Layer 2 of a small transformer language model trained on English Wikipedia (16 layers, counted from 0, width 128).
Take only the direct path to the model's output, skipping the later layers: a vector added to the residual stream pushes a token's score in proportion to its dot product with that token's output vector.

Output vectors of the tokens that the questions are about. A number n stands for (n - 500) times 0.002.
"(": 397 585 543 468 385 692 461 359 679 270 593 319 335 356 367 585 502 481 611 399 416 433 445 427 475 429 518 507 731 593 580 451 592 633 363 530 566 560 526 307 541 564 479 577 475 321 617 428 645 573 480 287 659 480 447 544 341 504 546 602 488 500 580 515 571 544 508 454 509 275 361 384 463 287 288 564 446 548 522 607 582 665 477 376 439 591 440 535 292 317 525 364 510 386 411 645 591 633 435 444 406 346 434 486 265 347 393 663 610 602 651 534 728 567 484 629 542 386 438 666 451 616 462 624 594 526 486 356
"ther ": 325 370 324 759 354 474 741 669 389 562 432 579 478 582 650 409 553 445 455 464 456 487 513 263 575 469 641 532 223 457 672 676 371 396 412 602 678 401 832 463 311 425 532 604 562 618 631 514 620 529 370 381 203 334 608 752 272 611 444 509 264 447 395 666 535 600 359 620 455 409 771 355 291 771 580 491 660 442 835 671 444 584 690 751 435 674 347 574 428 520 400 620 440 634 627 754 430 562 525 413 669 494 424 675 432 460 608 408 520 516 410 496 735 461 427 31 317 705 356 413 836 627 451 546 654 724 623 266
"ig": 751 627 429 653 506 349 573 494 568 545 665 548 583 391 628 523 495 520 382 318 347 536 447 358 684 426 512 631 351 445 523 585 703 574 235 617 390 445 302 488 580 275 504 441 526 575 403 601 416 583 434 432 412 365 600 374 444 527 538 532 576 555 434 583 196 597 380 512 586 504 547 456 486 438 540 697 328 284 366 463 392 545 419 434 714 633 235 656 415 496 485 423 547 524 588 554 348 438 414 763 590 477 406 771 360 608 563 531 513 733 475 673 462 561 484 564 422 539 641 547 277 516 534 674 618 422 336 514
"od": 455 436 556 676 397 383 574 584 387 598 418 528 695 571 377 415 482 500 500 506 597 625 411 547 389 524 649 293 465 397 624 575 543 672 433 425 533 393 575 256 567 500 698 426 489 610 611 468 547 405 448 309 378 557 538 529 759 795 567 493 391 513 557 515 241 444 468 641 431 537 445 638 666 580 615 379 560 416 456 527 609 638 532 500 638 483 420 696 674 418 421 483 510 523 519 503 393 484 496 497 566 745 503 633 715 714 803 483 524 529 363 491 520 637 478 452 409 595 438 483 329 267 420 545 353 754 377 476
"ated ": 570 367 238 769 586 444 578 313 474 229 379 537 189 440 392 456 593 604 310 574 578 352 203 510 448 404 631 471 556 500 341 519 621 457 341 625 475 555 605 610 488 255 508 391 575 637 440 504 391 419 591 594 443 661 336 618 522 457 394 287 572 550 674 507 350 483 541 504 457 315 500 404 433 361 527 391 510 347 500 551 410 691 513 626 442 375 627 337 291 647 513 646 349 518 360 536 340 760 504 623 714 579 462 767 376 667 550 705 511 533 510 407 458 560 367 307 326 438 448 404 266 428 630 824 628 393 500 480
"{": 474 369 500 554 313 450 633 288 452 456 622 512 511 432 402 479 531 549 520 444 639 406 474 458 476 451 487 412 646 532 365 482 611 376 510 370 544 620 468 314 208 160 629 450 555 440 649 370 271 385 583 343 623 616 433 674 513 516 487 659 663 413 608 580 553 376 465 388 494 442 353 307 349 456 378 621 714 392 649 661 411 665 516 264 550 751 551 385 420 492 460 315 664 683 707 666 558 723 579 450 378 436 541 650 643 510 380 554 659 397 560 449 761 331 635 516 459 633 455 468 559 568 544 569 383 616 654 355
"als": 485 321 434 549 627 562 500 178 616 358 429 635 406 741 443 456 519 200 645 400 585 480 327 719 448 519 564 500 658 395 646 388 266 288 341 307 347 627 899 617 422 291 593 511 202 621 630 619 408 723 585 326 275 469 526 456 426 650 512 578 560 559 524 742 342 578 510 529 577 516 337 461 500 521 630 521 492 365 481 560 214 483 735 746 393 571 475 469 686 410 554 103 641 450 530 649 412 836 524 471 460 747 439 657 621 372 626 496 396 407 465 457 541 500 492 379 517 577 691 621 477 529 703 423 530 390 362 617
"ter": 654 503 529 437 345 229 598 406 475 451 638 368 640 549 510 532 526 698 337 421 595 406 615 534 611 430 349 441 478 541 407 659 497 479 369 298 343 620 551 260 459 474 613 372 594 445 722 699 549 541 457 602 493 509 666 428 513 463 476 443 411 639 543 795 189 569 485 444 503 500 355 731 298 763 523 481 594 450 354 563 430 648 409 532 509 673 500 504 435 596 681 622 581 597 880 418 581 528 676 608 700 709 483 407 607 648 692 613 562 422 435 430 701 404 374 457 473 414 835 472 697 661 618 554 628 640 467 465
"ent": 483 603 698 523 541 496 468 586 438 519 356 281 241 539 251 531 531 518 622 463 448 489 677 695 518 487 645 341 553 500 511 493 595 439 320 388 476 472 453 302 551 544 661 340 508 561 610 444 469 387 500 655 483 486 750 583 538 374 306 511 364 507 187 388 249 552 598 496 506 396 418 554 623 654 582 596 313 540 684 683 628 292 510 500 508 588 687 527 578 631 438 601 464 379 397 580 600 824 529 526 538 765 592 647 347 659 748 607 460 360 539 643 339 520 609 432 432 752 628 733 431 500 539 595 674 615 488 353
"com": 599 415 497 449 562 447 482 530 443 429 372 613 549 542 623 523 497 706 287 508 509 294 444 387 535 495 614 494 558 458 616 542 352 447 452 457 553 452 494 414 542 512 500 557 546 448 363 585 523 503 595 562 636 381 436 497 440 376 395 587 644 497 613 405 253 527 334 552 380 277 471 533 460 639 426 616 684 490 597 347 317 515 508 468 441 367 406 487 558 476 715 305 556 464 821 506 506 514 583 542 598 677 479 504 655 448 555 576 508 500 378 480 733 282 548 690 480 507 450 575 696 634 393 584 397 429 605 404
"v": 390 666 628 385 415 540 599 546 551 445 276 616 674 622 460 461 513 574 491 623 529 457 618 360 482 560 343 675 534 602 326 531 479 601 567 600 416 464 413 460 579 523 530 209 628 503 311 455 590 539 492 542 459 449 480 352 396 447 483 546 407 385 338 453 551 607 536 573 486 555 469 418 429 510 495 439 560 528 557 361 433 500 400 500 452 413 608 315 526 414 630 467 466 395 693 755 792 198 507 440 447 726 398 500 553 684 323 548 433 586 542 536 477 383 429 678 508 347 520 342 543 567 512 710 532 475 465 523
"ed ": 392 425 599 595 546 630 702 296 544 478 423 642 216 494 369 473 536 538 447 286 751 334 641 393 607 571 519 569 531 457 431 436 540 744 494 616 607 401 430 694 271 562 681 497 441 669 506 637 435 377 639 503 318 442 321 604 441 516 556 135 516 511 725 420 418 459 590 426 640 518 524 513 445 504 461 453 300 281 356 372 550 613 632 431 687 292 579 489 530 435 353 493 312 559 348 328 537 657 314 453 489 736 473 555 280 585 666 547 431 478 536 577 403 540 601 521 409 446 304 375 485 571 549 517 612 569 512 589
"on ": 406 565 559 609 457 680 832 490 617 493 532 417 264 376 596 480 480 449 536 529 754 265 504 628 364 566 316 567 585 412 571 605 363 559 643 802 656 697 770 226 577 446 526 630 611 549 503 462 406 613 581 633 523 378 544 500 689 512 616 572 503 600 592 448 457 185 523 532 485 570 445 643 532 578 454 550 614 492 630 522 492 586 457 737 427 478 620 563 507 532 623 457 618 379 401 489 470 483 569 320 530 625 581 583 411 439 549 567 477 605 430 477 314 575 662 525 528 626 627 452 634 323 452 612 454 485 300 321

Output weights of attention head 0. The head adds the sum of these rows, row i times number i of z. A number n stands for (n - 500) times 0.00059.
o0: 570 471 557 313 350 572 486 600 707 369 435 305 315 542 425 497 441 638 451 584 524 552 524 412 398 298 335 574 600 350 430 475 404 336 671 464 649 611 322 425 302 397 617 589 292 485 461 483 556 551 449 682 581 434 562 584 553 542 432 531 616 384 589 280 331 302 146 422 271 496 760 342 344 594 615 463 598 474 693 371 509 388 330 298 759 676 542 412 558 516 309 535 372 294 403 551 382 460 433 519 556 548 624 558 448 400 387 682 360 636 602 505 401 541 451 393 391 575 454 434 445 650 578 629 538 755 602 527
o1: 373 372 481 178 508 448 210 664 516 456 422 688 528 709 450 599 381 516 553 282 385 375 419 511 620 500 479 459 384 505 374 597 497 638 259 397 378 381 615 523 588 597 361 644 787 651 639 405 510 427 598 635 484 478 351 310 600 636 257 417 400 446 292 660 396 511 605 429 594 658 284 418 439 306 557 641 362 489 500 716 371 332 558 513 417 496 504 464 637 193 501 614 373 500 537 363 480 525 522 531 581 460 528 517 534 578 508 474 526 609 412 645 469 528 317 618 594 315 388 394 392 520 265 511 775 541 571 581
o2: 565 419 485 155 589 287 380 227 642 667 564 504 400 730 479 564 335 486 575 588 640 458 384 426 572 787 511 424 545 463 635 550 468 465 554 611 414 564 530 640 517 577 608 511 470 572 439 605 461 526 433 418 439 400 486 438 688 648 326 643 445 647 549 491 721 621 436 324 485 815 510 568 489 561 417 359 337 587 522 400 744 623 430 459 635 430 502 731 716 734 429 521 647 524 463 432 605 398 387 635 545 470 286 417 430 347 340 528 580 555 683 665 395 764 448 694 440 547 349 577 480 523 628 588 542 628 313 307
o3: 382 277 703 442 543 401 456 468 601 654 580 314 499 732 423 332 586 495 516 228 582 289 387 600 288 496 403 718 471 612 515 395 676 667 591 379 381 701 337 326 468 548 485 557 613 614 414 313 663 398 418 655 672 480 417 514 518 465 675 514 492 646 626 531 571 539 447 584 324 373 586 307 281 545 516 682 520 393 394 498 528 523 561 247 549 423 438 802 445 693 385 475 531 480 612 467 258 383 488 486 570 317 371 416 272 573 525 486 257 584 478 391 383 507 669 471 374 357 500 540 495 672 549 576 492 478 575 352
o4: 702 579 639 368 406 594 351 498 224 534 381 540 550 321 466 491 511 416 532 563 592 465 576 511 281 422 413 669 666 552 542 397 480 645 629 455 638 516 496 539 236 499 362 613 316 498 407 437 381 807 592 526 367 364 651 478 418 793 456 485 390 538 517 397 649 524 592 554 429 538 627 528 609 490 420 302 267 537 478 277 507 522 507 334 425 518 492 483 427 498 573 448 485 531 514 621 484 271 332 507 367 439 361 419 374 512 513 515 385 573 567 550 627 345 360 513 475 396 576 412 598 507 568 498 408 411 341 623
o5: 293 397 538 484 413 482 619 321 508 359 647 690 290 606 485 489 431 453 722 733 280 489 513 480 316 539 586 949 620 600 645 578 172 464 452 518 455 434 614 371 281 316 501 215 511 180 568 308 337 429 551 455 430 648 582 799 375 331 607 667 485 371 614 749 193 701 359 572 552 580 553 440 358 610 382 363 535 577 609 492 383 542 525 456 386 255 338 512 362 585 400 441 731 705 516 536 473 559 718 547 446 564 287 698 402 485 461 525 651 382 425 288 681 459 462 311 554 631 397 648 580 391 577 336 555 527 539 359
o6: 575 607 422 524 562 453 409 619 438 729 551 797 368 782 543 335 570 466 245 467 676 445 465 484 592 351 491 252 602 519 786 491 428 495 507 266 439 547 331 540 574 795 676 333 472 421 438 400 549 555 658 680 237 586 416 430 397 562 384 616 475 476 366 458 605 480 420 582 534 434 426 285 589 680 428 548 318 592 608 424 899 575 643 543 696 658 541 470 478 320 251 218 411 378 580 586 515 381 526 478 433 436 318 511 598 569 516 289 691 762 581 467 377 492 372 603 594 652 558 564 337 401 458 512 540 503 595 359
o7: 439 453 446 665 726 515 488 215 473 596 532 396 527 433 434 594 587 639 426 361 465 468 630 381 473 399 443 491 634 421 530 462 592 203 400 266 569 221 536 635 425 527 335 431 625 467 702 405 309 409 621 482 445 215 311 646 462 682 578 443 313 586 396 520 460 620 519 301 496 499 400 375 824 331 693 508 650 661 551 599 560 682 457 381 385 278 366 344 463 376 637 588 679 639 389 497 389 475 386 537 491 637 526 695 619 413 248 533 574 324 529 614 884 618 388 421 651 476 536 682 404 392 324 682 431 579 588 485
o8: 333 719 484 642 431 509 642 431 399 395 452 513 623 595 703 540 504 408 526 453 588 661 551 700 251 536 251 575 556 451 548 451 480 407 299 511 486 520 537 322 517 348 770 736 588 513 315 446 391 629 673 555 475 463 490 495 427 636 451 443 560 508 601 522 521 465 486 472 414 450 407 485 381 175 356 483 481 629 763 375 533 692 309 697 553 622 560 496 634 410 444 481 655 733 391 423 371 559 358 455 515 390 685 498 301 391 497 609 491 637 471 790 569 313 561 667 403 497 408 341 572 587 485 462 380 652 398 743
o9: 548 406 472 369 414 385 607 709 275 540 531 358 477 617 482 625 916 467 481 620 427 244 275 366 529 737 383 436 557 743 472 513 491 495 391 448 621 603 423 804 437 255 427 620 494 557 378 479 531 538 701 412 633 692 388 327 419 280 277 325 589 549 441 671 524 483 373 571 531 543 690 405 384 401 416 477 439 402 457 561 497 359 290 428 393 657 534 366 532 568 384 635 354 696 632 408 508 680 569 491 443 542 700 419 359 324 539 211 675 560 672 602 555 574 606 503 382 787 436 359 494 518 582 551 596 381 601 417
o10: 576 448 375 457 689 470 642 380 554 706 549 590 381 564 865 608 376 468 472 667 561 613 756 514 480 560 688 341 369 705 595 582 463 661 386 709 490 581 341 620 448 577 458 526 534 598 405 263 768 349 641 460 480 461 284 546 496 583 462 552 416 649 498 489 392 638 613 642 421 255 490 657 674 569 512 871 636 610 447 521 579 453 719 677 325 524 402 582 601 360 635 400 152 571 516 626 267 428 744 406 569 591 458 926 337 406 435 538 197 474 602 497 517 488 358 598 464 512 669 540 583 435 958 640 430 662 695 277
o11: 745 478 578 735 371 412 610 657 415 715 586 380 589 694 707 305 450 543 555 579 447 347 270 349 702 414 539 541 547 502 545 494 750 456 542 549 486 380 225 246 641 512 681 536 330 524 422 570 546 714 558 669 615 409 500 620 509 364 516 422 488 362 362 496 510 673 536 786 464 375 498 446 632 504 658 354 330 478 302 494 416 159 610 505 438 247 450 526 404 527 467 567 329 632 612 396 607 604 180 441 524 367 421 459 540 757 671 472 526 634 515 441 328 373 682 515 531 580 511 528 545 663 406 546 346 795 527 526
o12: 505 483 550 442 308 448 490 584 561 262 653 633 437 309 494 395 574 421 602 258 445 654 440 543 504 477 366 548 515 214 543 381 365 332 569 501 244 452 456 416 717 667 506 537 637 782 657 414 483 648 419 464 357 505 477 532 505 358 485 324 414 462 510 503 512 417 485 695 785 491 478 640 734 680 335 509 245 454 376 295 501 379 381 312 511 388 490 557 402 403 551 499 691 871 481 708 318 341 537 447 427 487 478 344 558 486 547 643 472 409 644 152 534 531 642 451 479 635 479 482 429 378 484 532 589 578 370 345
o13: 582 638 600 526 692 410 419 515 402 487 385 534 518 408 452 581 303 408 414 554 535 507 483 531 495 623 507 560 542 494 360 314 697 485 546 414 615 544 290 681 372 429 613 307 397 657 623 220 444 556 443 530 407 460 655 485 375 582 708 487 457 382 530 334 697 670 467 466 509 529 384 462 407 646 560 408 586 585 397 437 603 489 510 451 363 480 520 383 406 290 440 450 660 479 540 363 529 394 522 452 674 490 558 325 683 573 564 425 418 799 459 489 409 416 456 804 379 301 449 250 693 504 604 423 341 294 429 501
o14: 743 251 558 542 853 604 635 235 671 480 328 619 609 506 260 658 448 593 745 684 685 586 491 457 664 462 511 767 641 610 461 418 479 487 598 583 628 381 631 893 677 605 432 525 587 375 530 503 506 595 601 252 694 612 563 460 461 707 776 299 696 599 594 425 456 461 476 465 554 521 562 441 681 446 481 443 635 450 488 793 442 423 696 215 348 420 654 382 569 307 461 345 257 584 56 600 326 452 446 545 436 526 638 744 500 434 573 450 504 399 518 580 716 402 384 561 453 315 423 492 429 396 658 808 348 607 338 405
o15: 395 377 430 501 526 682 539 637 463 408 296 559 731 580 446 615 611 396 563 381 584 745 622 704 817 740 546 525 428 365 751 583 789 291 458 536 380 445 465 415 554 334 322 661 539 601 439 521 848 798 541 437 481 474 486 566 410 541 493 297 438 462 454 366 229 635 178 501 393 465 486 733 364 540 530 665 414 404 517 654 438 973 443 595 424 529 287 602 479 580 608 779 671 512 431 719 347 510 611 422 521 451 268 667 426 514 544 706 505 578 682 558 478 383 577 419 790 425 681 630 682 553 663 503 418 571 259 483
o16: 688 474 688 676 647 559 436 526 509 730 349 597 637 533 626 454 524 678 403 599 394 438 491 611 495 449 360 522 316 497 359 538 359 548 625 748 530 291 365 264 657 454 491 735 114 482 569 476 356 565 674 637 637 581 760 480 490 337 603 665 438 730 352 462 489 292 359 612 368 220 398 400 371 661 436 638 550 711 473 596 500 568 267 572 446 428 531 412 536 350 574 581 612 308 555 470 482 541 483 491 407 501 580 568 583 384 359 306 730 815 536 492 202 399 220 651 662 245 388 663 500 537 625 602 542 355 453 633
o17: 700 472 740 428 479 471 421 471 487 412 641 380 536 591 771 646 559 424 420 485 516 634 516 679 682 443 211 413 606 579 393 639 622 666 499 602 659 315 712 476 386 497 444 565 460 581 731 327 691 360 465 495 515 716 404 715 459 439 264 476 578 562 636 604 446 704 450 632 592 748 446 408 460 539 526 400 435 425 448 471 529 633 464 429 493 386 584 646 380 396 798 188 615 490 525 519 556 467 422 569 313 207 371 678 548 574 648 352 358 611 924 501 603 748 257 578 409 352 93 478 672 546 702 706 430 380 481 426
o18: 539 725 420 427 505 560 369 299 452 658 632 527 511 785 408 676 434 499 635 253 245 476 332 707 369 702 458 509 659 626 413 662 431 711 287 435 583 426 598 465 443 537 405 401 415 469 460 453 567 480 750 441 476 250 270 575 621 539 733 607 421 165 466 458 385 508 340 550 416 620 695 513 803 513 673 411 474 538 390 478 354 311 286 486 527 559 564 617 371 636 492 307 717 444 391 571 523 632 360 251 569 470 623 455 412 538 634 462 284 421 543 440 523 578 371 522 288 687 644 638 419 597 611 485 382 562 490 370
o19: 599 465 542 613 564 746 498 466 426 574 439 626 620 359 714 418 764 723 636 912 678 727 587 499 392 570 536 651 711 395 399 445 493 460 607 670 523 511 430 587 486 534 642 393 444 633 217 295 351 632 410 408 552 721 538 490 468 549 539 286 488 546 349 517 515 459 536 429 720 293 669 482 548 646 521 537 547 608 480 424 372 476 529 331 548 501 586 508 444 582 689 466 589 335 488 560 396 378 517 489 167 562 370 254 441 563 324 324 537 367 441 562 448 521 713 391 538 577 599 583 492 409 431 639 645 291 461 549
o20: 638 675 489 506 524 454 644 664 372 459 197 452 654 453 706 398 491 597 446 537 442 421 456 724 598 448 363 613 650 451 398 269 209 630 490 705 298 365 323 630 483 360 409 282 548 536 459 792 473 463 554 537 570 487 648 599 822 512 349 527 446 672 638 448 241 438 511 458 663 409 282 425 508 463 612 485 155 455 465 418 495 571 680 492 437 495 263 436 449 266 584 434 562 442 590 502 654 513 631 567 725 359 499 309 471 473 546 689 357 387 533 612 284 564 450 623 631 538 673 490 717 431 652 676 516 507 447 470
o21: 682 452 543 751 561 610 665 619 561 505 356 519 644 410 719 476 553 503 656 663 589 553 317 295 337 446 641 520 551 397 399 450 471 597 482 422 531 420 355 518 371 310 527 596 846 562 394 697 680 261 564 321 540 540 600 396 410 719 505 536 500 567 407 522 346 578 574 438 364 289 538 430 466 501 405 371 452 462 689 361 586 463 370 390 674 461 522 562 524 578 447 535 475 81 450 341 444 447 475 675 362 652 429 454 735 396 609 601 751 446 464 518 581 686 659 535 575 646 631 492 560 504 417 535 374 317 548 585
o22: 343 594 491 712 539 705 630 409 441 370 674 374 418 511 418 648 381 520 592 410 551 554 529 475 582 444 634 469 543 310 433 649 544 469 466 566 405 490 419 725 476 517 594 555 637 690 425 501 341 594 478 643 626 609 563 593 288 370 469 429 456 598 314 558 712 739 564 680 407 570 464 677 645 592 619 583 484 472 492 450 644 472 511 307 677 631 560 450 845 701 381 468 574 522 523 666 586 446 303 413 474 603 482 536 311 536 367 590 505 230 605 475 620 669 464 849 491 573 476 350 648 508 778 669 284 423 379 640
o23: 219 405 359 299 555 467 700 564 427 612 527 645 605 515 260 549 458 512 552 564 712 261 574 519 600 268 559 760 651 439 499 519 475 672 541 634 630 511 416 613 492 439 285 441 595 549 399 676 425 785 585 352 409 461 466 539 368 409 450 430 599 614 656 412 682 459 547 418 566 277 430 609 623 567 476 595 558 438 671 682 521 628 672 560 429 554 425 510 657 704 439 489 681 487 508 384 670 360 327 501 544 337 453 560 479 612 883 509 507 344 473 588 393 488 656 705 797 595 383 523 540 612 321 901 711 372 457 287
o24: 615 660 321 346 360 725 541 527 581 499 448 395 429 589 519 705 526 294 396 644 584 607 683 701 302 258 334 504 291 531 466 582 331 610 505 418 490 665 556 601 467 459 430 364 461 461 456 645 698 699 644 504 634 361 361 426 532 412 590 490 479 586 488 329 713 524 422 375 663 672 254 427 499 638 452 332 668 429 416 574 172 508 668 459 456 576 472 579 635 594 343 620 286 343 690 350 479 394 693 467 555 510 517 609 306 484 701 508 608 524 253 348 409 564 624 530 597 532 360 741 537 399 396 585 477 271 493 555
o25: 706 446 265 724 419 392 446 358 442 649 436 483 659 310 351 385 490 404 298 675 640 320 636 399 522 731 456 329 554 589 343 424 559 438 389 431 657 833 396 388 289 752 315 506 619 462 696 311 298 416 425 498 593 621 574 508 596 515 312 408 462 526 261 449 425 349 580 442 754 589 518 453 557 409 599 290 474 637 668 698 587 666 366 676 454 535 831 561 616 625 489 433 508 669 462 469 394 482 381 636 419 482 496 386 274 583 529 458 379 550 501 707 507 358 452 766 444 395 437 493 549 567 423 676 490 610 404 493
o26: 424 451 401 473 529 624 366 482 459 410 673 451 599 660 539 462 429 476 355 467 483 424 539 724 440 818 494 477 479 369 610 408 534 392 542 362 605 437 242 498 331 528 697 418 416 502 584 399 313 558 216 412 359 451 171 559 558 507 618 381 439 288 685 458 459 600 327 429 578 486 367 457 449 599 347 305 468 368 588 527 582 720 630 757 450 475 559 610 611 343 603 622 516 602 430 427 334 524 576 416 554 444 218 605 476 239 739 492 536 473 356 705 666 420 476 406 585 172 470 610 522 416 380 370 382 469 599 369
o27: 420 640 456 545 422 429 521 287 462 571 458 545 489 402 430 372 322 515 718 525 330 518 554 391 344 353 641 626 475 586 500 435 444 517 561 804 533 631 432 578 472 568 334 417 548 516 438 687 441 614 573 493 740 523 392 287 602 560 154 730 488 318 275 713 499 462 496 431 734 512 309 447 420 412 481 357 482 687 376 488 382 601 619 387 276 732 536 471 540 537 785 130 598 444 641 221 541 617 570 599 563 374 628 523 651 572 375 596 689 382 540 426 310 344 432 664 645 394 404 532 530 552 575 451 349 206 455 556
o28: 552 449 497 389 593 468 263 235 509 579 328 669 585 307 645 465 639 536 582 293 554 800 458 650 217 581 353 265 671 349 378 452 486 486 597 400 420 583 315 533 577 699 615 430 262 642 521 385 359 606 539 347 544 449 517 304 468 523 566 431 452 546 343 796 352 500 406 451 491 485 355 541 582 612 497 544 513 743 579 280 521 523 477 637 667 286 404 441 471 488 511 479 416 656 547 491 492 379 463 544 602 142 372 502 659 431 250 628 410 555 494 401 743 520 417 609 670 496 103 297 281 541 388 363 445 496 536 374
o29: 434 281 780 218 582 504 556 509 472 663 595 476 765 267 556 390 340 598 552 500 337 390 726 398 378 307 715 393 580 525 517 464 412 386 537 263 490 236 424 505 549 331 690 556 406 450 323 523 386 620 405 313 539 387 356 572 573 641 342 256 454 747 608 635 667 520 474 449 553 672 528 525 328 640 592 560 775 501 561 404 738 547 392 480 383 700 375 145 453 485 695 476 346 664 600 574 459 386 509 592 531 396 532 473 397 687 556 794 725 399 499 568 459 321 448 480 459 605 538 338 445 496 569 465 690 506 483 373
o30: 491 299 656 349 327 419 498 684 735 643 574 368 505 484 694 274 429 664 503 622 542 607 452 468 418 611 447 571 446 504 477 523 435 354 524 636 259 592 746 553 572 779 445 777 381 486 793 652 617 356 609 387 655 493 634 533 460 418 638 605 324 494 517 411 447 539 671 386 353 787 346 375 381 711 624 260 532 604 421 475 429 364 477 371 533 660 407 327 543 440 329 443 433 651 389 595 539 453 525 726 531 561 443 545 353 491 544 467 608 624 768 557 461 503 332 628 364 469 812 554 420 364 556 663 744 541 689 491
o31: 553 607 547 485 420 484 480 401 331 339 553 347 423 492 622 525 646 400 536 509 286 577 559 418 422 684 450 362 397 482 498 587 600 542 281 462 649 454 449 638 445 380 510 710 619 566 573 452 357 441 314 472 672 541 468 354 474 369 599 443 578 495 310 306 617 631 459 552 467 768 669 570 494 452 659 612 376 361 741 615 424 336 423 395 649 551 531 380 423 277 469 476 607 376 376 409 363 474 509 405 594 629 551 501 547 453 443 418 381 489 652 678 402 643 432 379 477 453 625 554 405 513 469 460 387 539 577 433

Each question shows a token from some text and the vector z that the head gathered there. A number n stands for (n - 500) times 0.0053.

"an ": 416 510 550 312 453 560 547 557 449 436 477 575 421 717 458 424 565 705 610 472 520 448 440 603 501 558 574 568 327 458 417 494
Which three tokens does it push up most, strongest first? "v", "als", "com"

"el": 363 422 538 374 424 620 476 631 573 482 392 319 543 682 501 346 539 678 608 470 445 479 468 502 519 642 501 565 409 424 449 523
Which of these tokens does it push down most? "ig"

"ad": 615 587 587 671 371 475 456 451 463 428 369 656 450 340 521 422 371 457 488 407 377 464 559 466 404 591 320 275 394 392 440 387
Which two tokens does it push up most, strongest first? "ent", "ed "

". ": 493 497 423 437 548 586 569 460 436 513 584 582 468 567 445 508 521 439 446 599 522 553 522 522 465 421 439 485 505 582 611 460
Pushed up most: "v"

"ex": 535 639 520 402 562 631 431 392 425 516 582 656 488 542 429 555 663 313 558 549 629 525 439 668 480 415 538 530 533 534 471 417
Pushed up most: "com"

"ted ": 412 430 459 508 453 520 566 477 520 520 447 600 432 546 511 397 530 441 507 527 521 541 465 507 498 523 419 365 431 483 469 472
Pushed up most: "ent"

"l": 431 536 439 464 550 494 548 383 476 476 588 750 489 545 461 711 537 372 560 516 643 554 406 602 414 323 459 527 447 512 445 487
Pushed up most: "ig"

"ir": 669 506 738 543 591 467 463 478 551 452 714 558 400 589 603 524 383 699 498 636 386 485 588 540 650 628 696 481 409 599 604 450
Pushed up most: "ed "

"a": 517 579 490 512 495 500 535 515 527 484 536 445 377 555 464 713 558 568 601 534 471 604 541 539 387 364 497 659 510 473 458 447
Which of these tokens does it push down most? "ed "

"g": 582 487 421 357 472 562 542 377 495 390 573 622 495 576 498 633 580 412 404 523 547 540 433 548 493 336 539 480 554 598 488 448
Pushed up most: "com"

"oc": 437 447 548 632 373 584 436 497 495 498 407 387 419 441 504 351 494 657 470 304 525 534 574 513 520 499 504 532 396 552 638 479
Which three tokens does it push up most, strongest first? "{", "ter", "("

"199": 486 418 389 516 554 637 493 346 487 428 641 584 494 426 367 644 492 376 384 542 576 573 542 617 397 351 498 407 445 582 481 463
Which two tokens does it push up most, strongest first? "ther ", "com"

"J": 447 462 527 493 471 568 519 406 397 529 521 539 547 544 493 496 501 451 465 512 548 559 548 562 487 430 461 533 467 617 549 388
Which of these tokens does it push down most? "("

"ar": 430 554 440 472 553 476 554 389 495 473 600 747 485 537 464 696 570 375 577 510 646 554 414 597 406 304 464 533 442 516 447 506
Which two tokens does it push up most, strongest first? "ig", "com"

"s ": 508 485 488 503 462 528 482 474 465 539 555 513 444 417 508 491 572 570 542 461 520 484 518 397 510 495 604 560 528 428 443 473
Pushed up most: "als"

"ts ": 585 432 558 541 458 554 473 399 630 639 542 552 408 467 640 384 515 576 579 476 493 466 463 419 500 625 541 451 571 541 500 506
Pushed up most: "{"

"of ": 549 471 434 433 477 501 642 407 460 445 622 661 423 509 475 580 584 329 500 523 576 549 385 571 426 353 601 490 506 600 554 384
Pushed up most: "com"

"The ": 439 542 455 436 534 569 416 417 472 487 650 687 483 501 404 609 496 445 481 554 606 551 486 542 389 294 503 459 469 620 511 464
Pushed up most: "ther "

"es": 490 440 431 564 399 273 492 520 538 693 504 253 546 452 665 492 641 382 557 386 563 512 562 328 544 665 409 536 454 355 425 681
Which of these tokens does it push down most? "ther "

"0 ": 558 407 377 493 489 568 440 450 559 421 462 456 467 536 533 488 666 251 410 650 446 462 630 394 542 379 568 459 603 522 394 403
Which two tokens does it push up most, strongest first? "on ", "com"

"st": 480 584 576 470 471 343 576 546 501 394 502 533 630 381 517 585 365 476 564 542 649 606 535 591 573 513 610 426 547 531 411 501
Pushed up most: "od"

"| ": 561 427 372 469 472 619 410 452 549 450 458 484 491 506 535 503 635 302 412 659 456 489 662 387 545 370 574 461 562 495 415 397
Which of these tokens does it push down most? "ig"

"ac": 407 541 411 478 526 485 562 393 486 484 590 761 499 523 463 718 549 352 584 499 641 535 402 614 411 280 429 547 450 520 493 497
Pushed up most: "ig"

"i": 387 520 535 390 456 505 514 624 587 499 429 363 520 487 478 384 530 541 439 485 311 505 547 582 529 548 442 469 531 469 479 513
Which three tokens does it push up most, strongest first? "{", "(", "als"

"ter ": 512 513 514 468 490 459 428 564 408 505 531 426 492 487 534 519 585 608 520 469 453 488 591 471 569 537 584 505 501 453 690 546
Pushed up most: "("

"ur": 722 513 780 540 622 495 438 477 581 467 735 551 405 571 607 541 316 686 471 624 389 459 568 540 650 712 697 513 407 578 642 458
Pushed up most: "ed "

"ig": 677 513 693 395 434 377 510 679 510 430 595 295 578 583 655 382 552 605 430 511 409 480 641 385 589 667 525 671 409 615 553 598
Which of these tokens does it push down most? "ther "

"y ": 445 541 509 473 554 526 510 500 559 466 499 517 481 491 528 489 402 420 528 564 553 533 621 473 493 408 463 533 571 556 442 521
Pushed up most: "als"

"al ": 523 539 369 573 487 409 539 513 497 497 503 554 506 524 440 509 616 415 584 479 515 489 431 531 509 582 446 536 481 440 519 580
Which two tokens does it push up most, strongest first? "ent", "ig"

"e": 681 517 395 689 410 501 241 484 616 585 444 369 477 378 718 316 683 323 597 488 358 419 476 507 467 553 318 548 320 428 472 690
Which of these tokens does it push down most? "od"

"for ": 579 492 509 456 556 462 539 411 472 466 599 618 426 517 387 629 637 414 515 538 559 634 478 540 441 355 523 460 553 570 406 379
Pushed up most: "com"

"p": 597 581 474 543 597 493 403 516 470 524 528 282 640 433 544 367 549 614 526 400 372 439 653 373 697 492 567 546 616 484 495 472
Which three tokens does it push up most, strongest first? "(", "als", "{"

"e ": 463 521 535 460 520 492 665 522 582 518 514 500 490 450 485 467 517 452 505 524 471 566 500 542 462 476 532 496 557 471 486 458
Which of these tokens does it push down most? "ter"

"up": 565 503 444 502 552 595 451 496 333 697 432 446 561 599 463 269 404 664 293 401 524 587 596 610 621 523 260 812 350 641 852 452
Which of these tokens does it push down most? "od"

"T": 432 544 442 465 558 544 514 435 510 470 510 588 514 543 437 542 478 472 542 587 575 497 594 487 521 417 516 540 607 584 554 512
Which of these tokens does it push down most? "ated "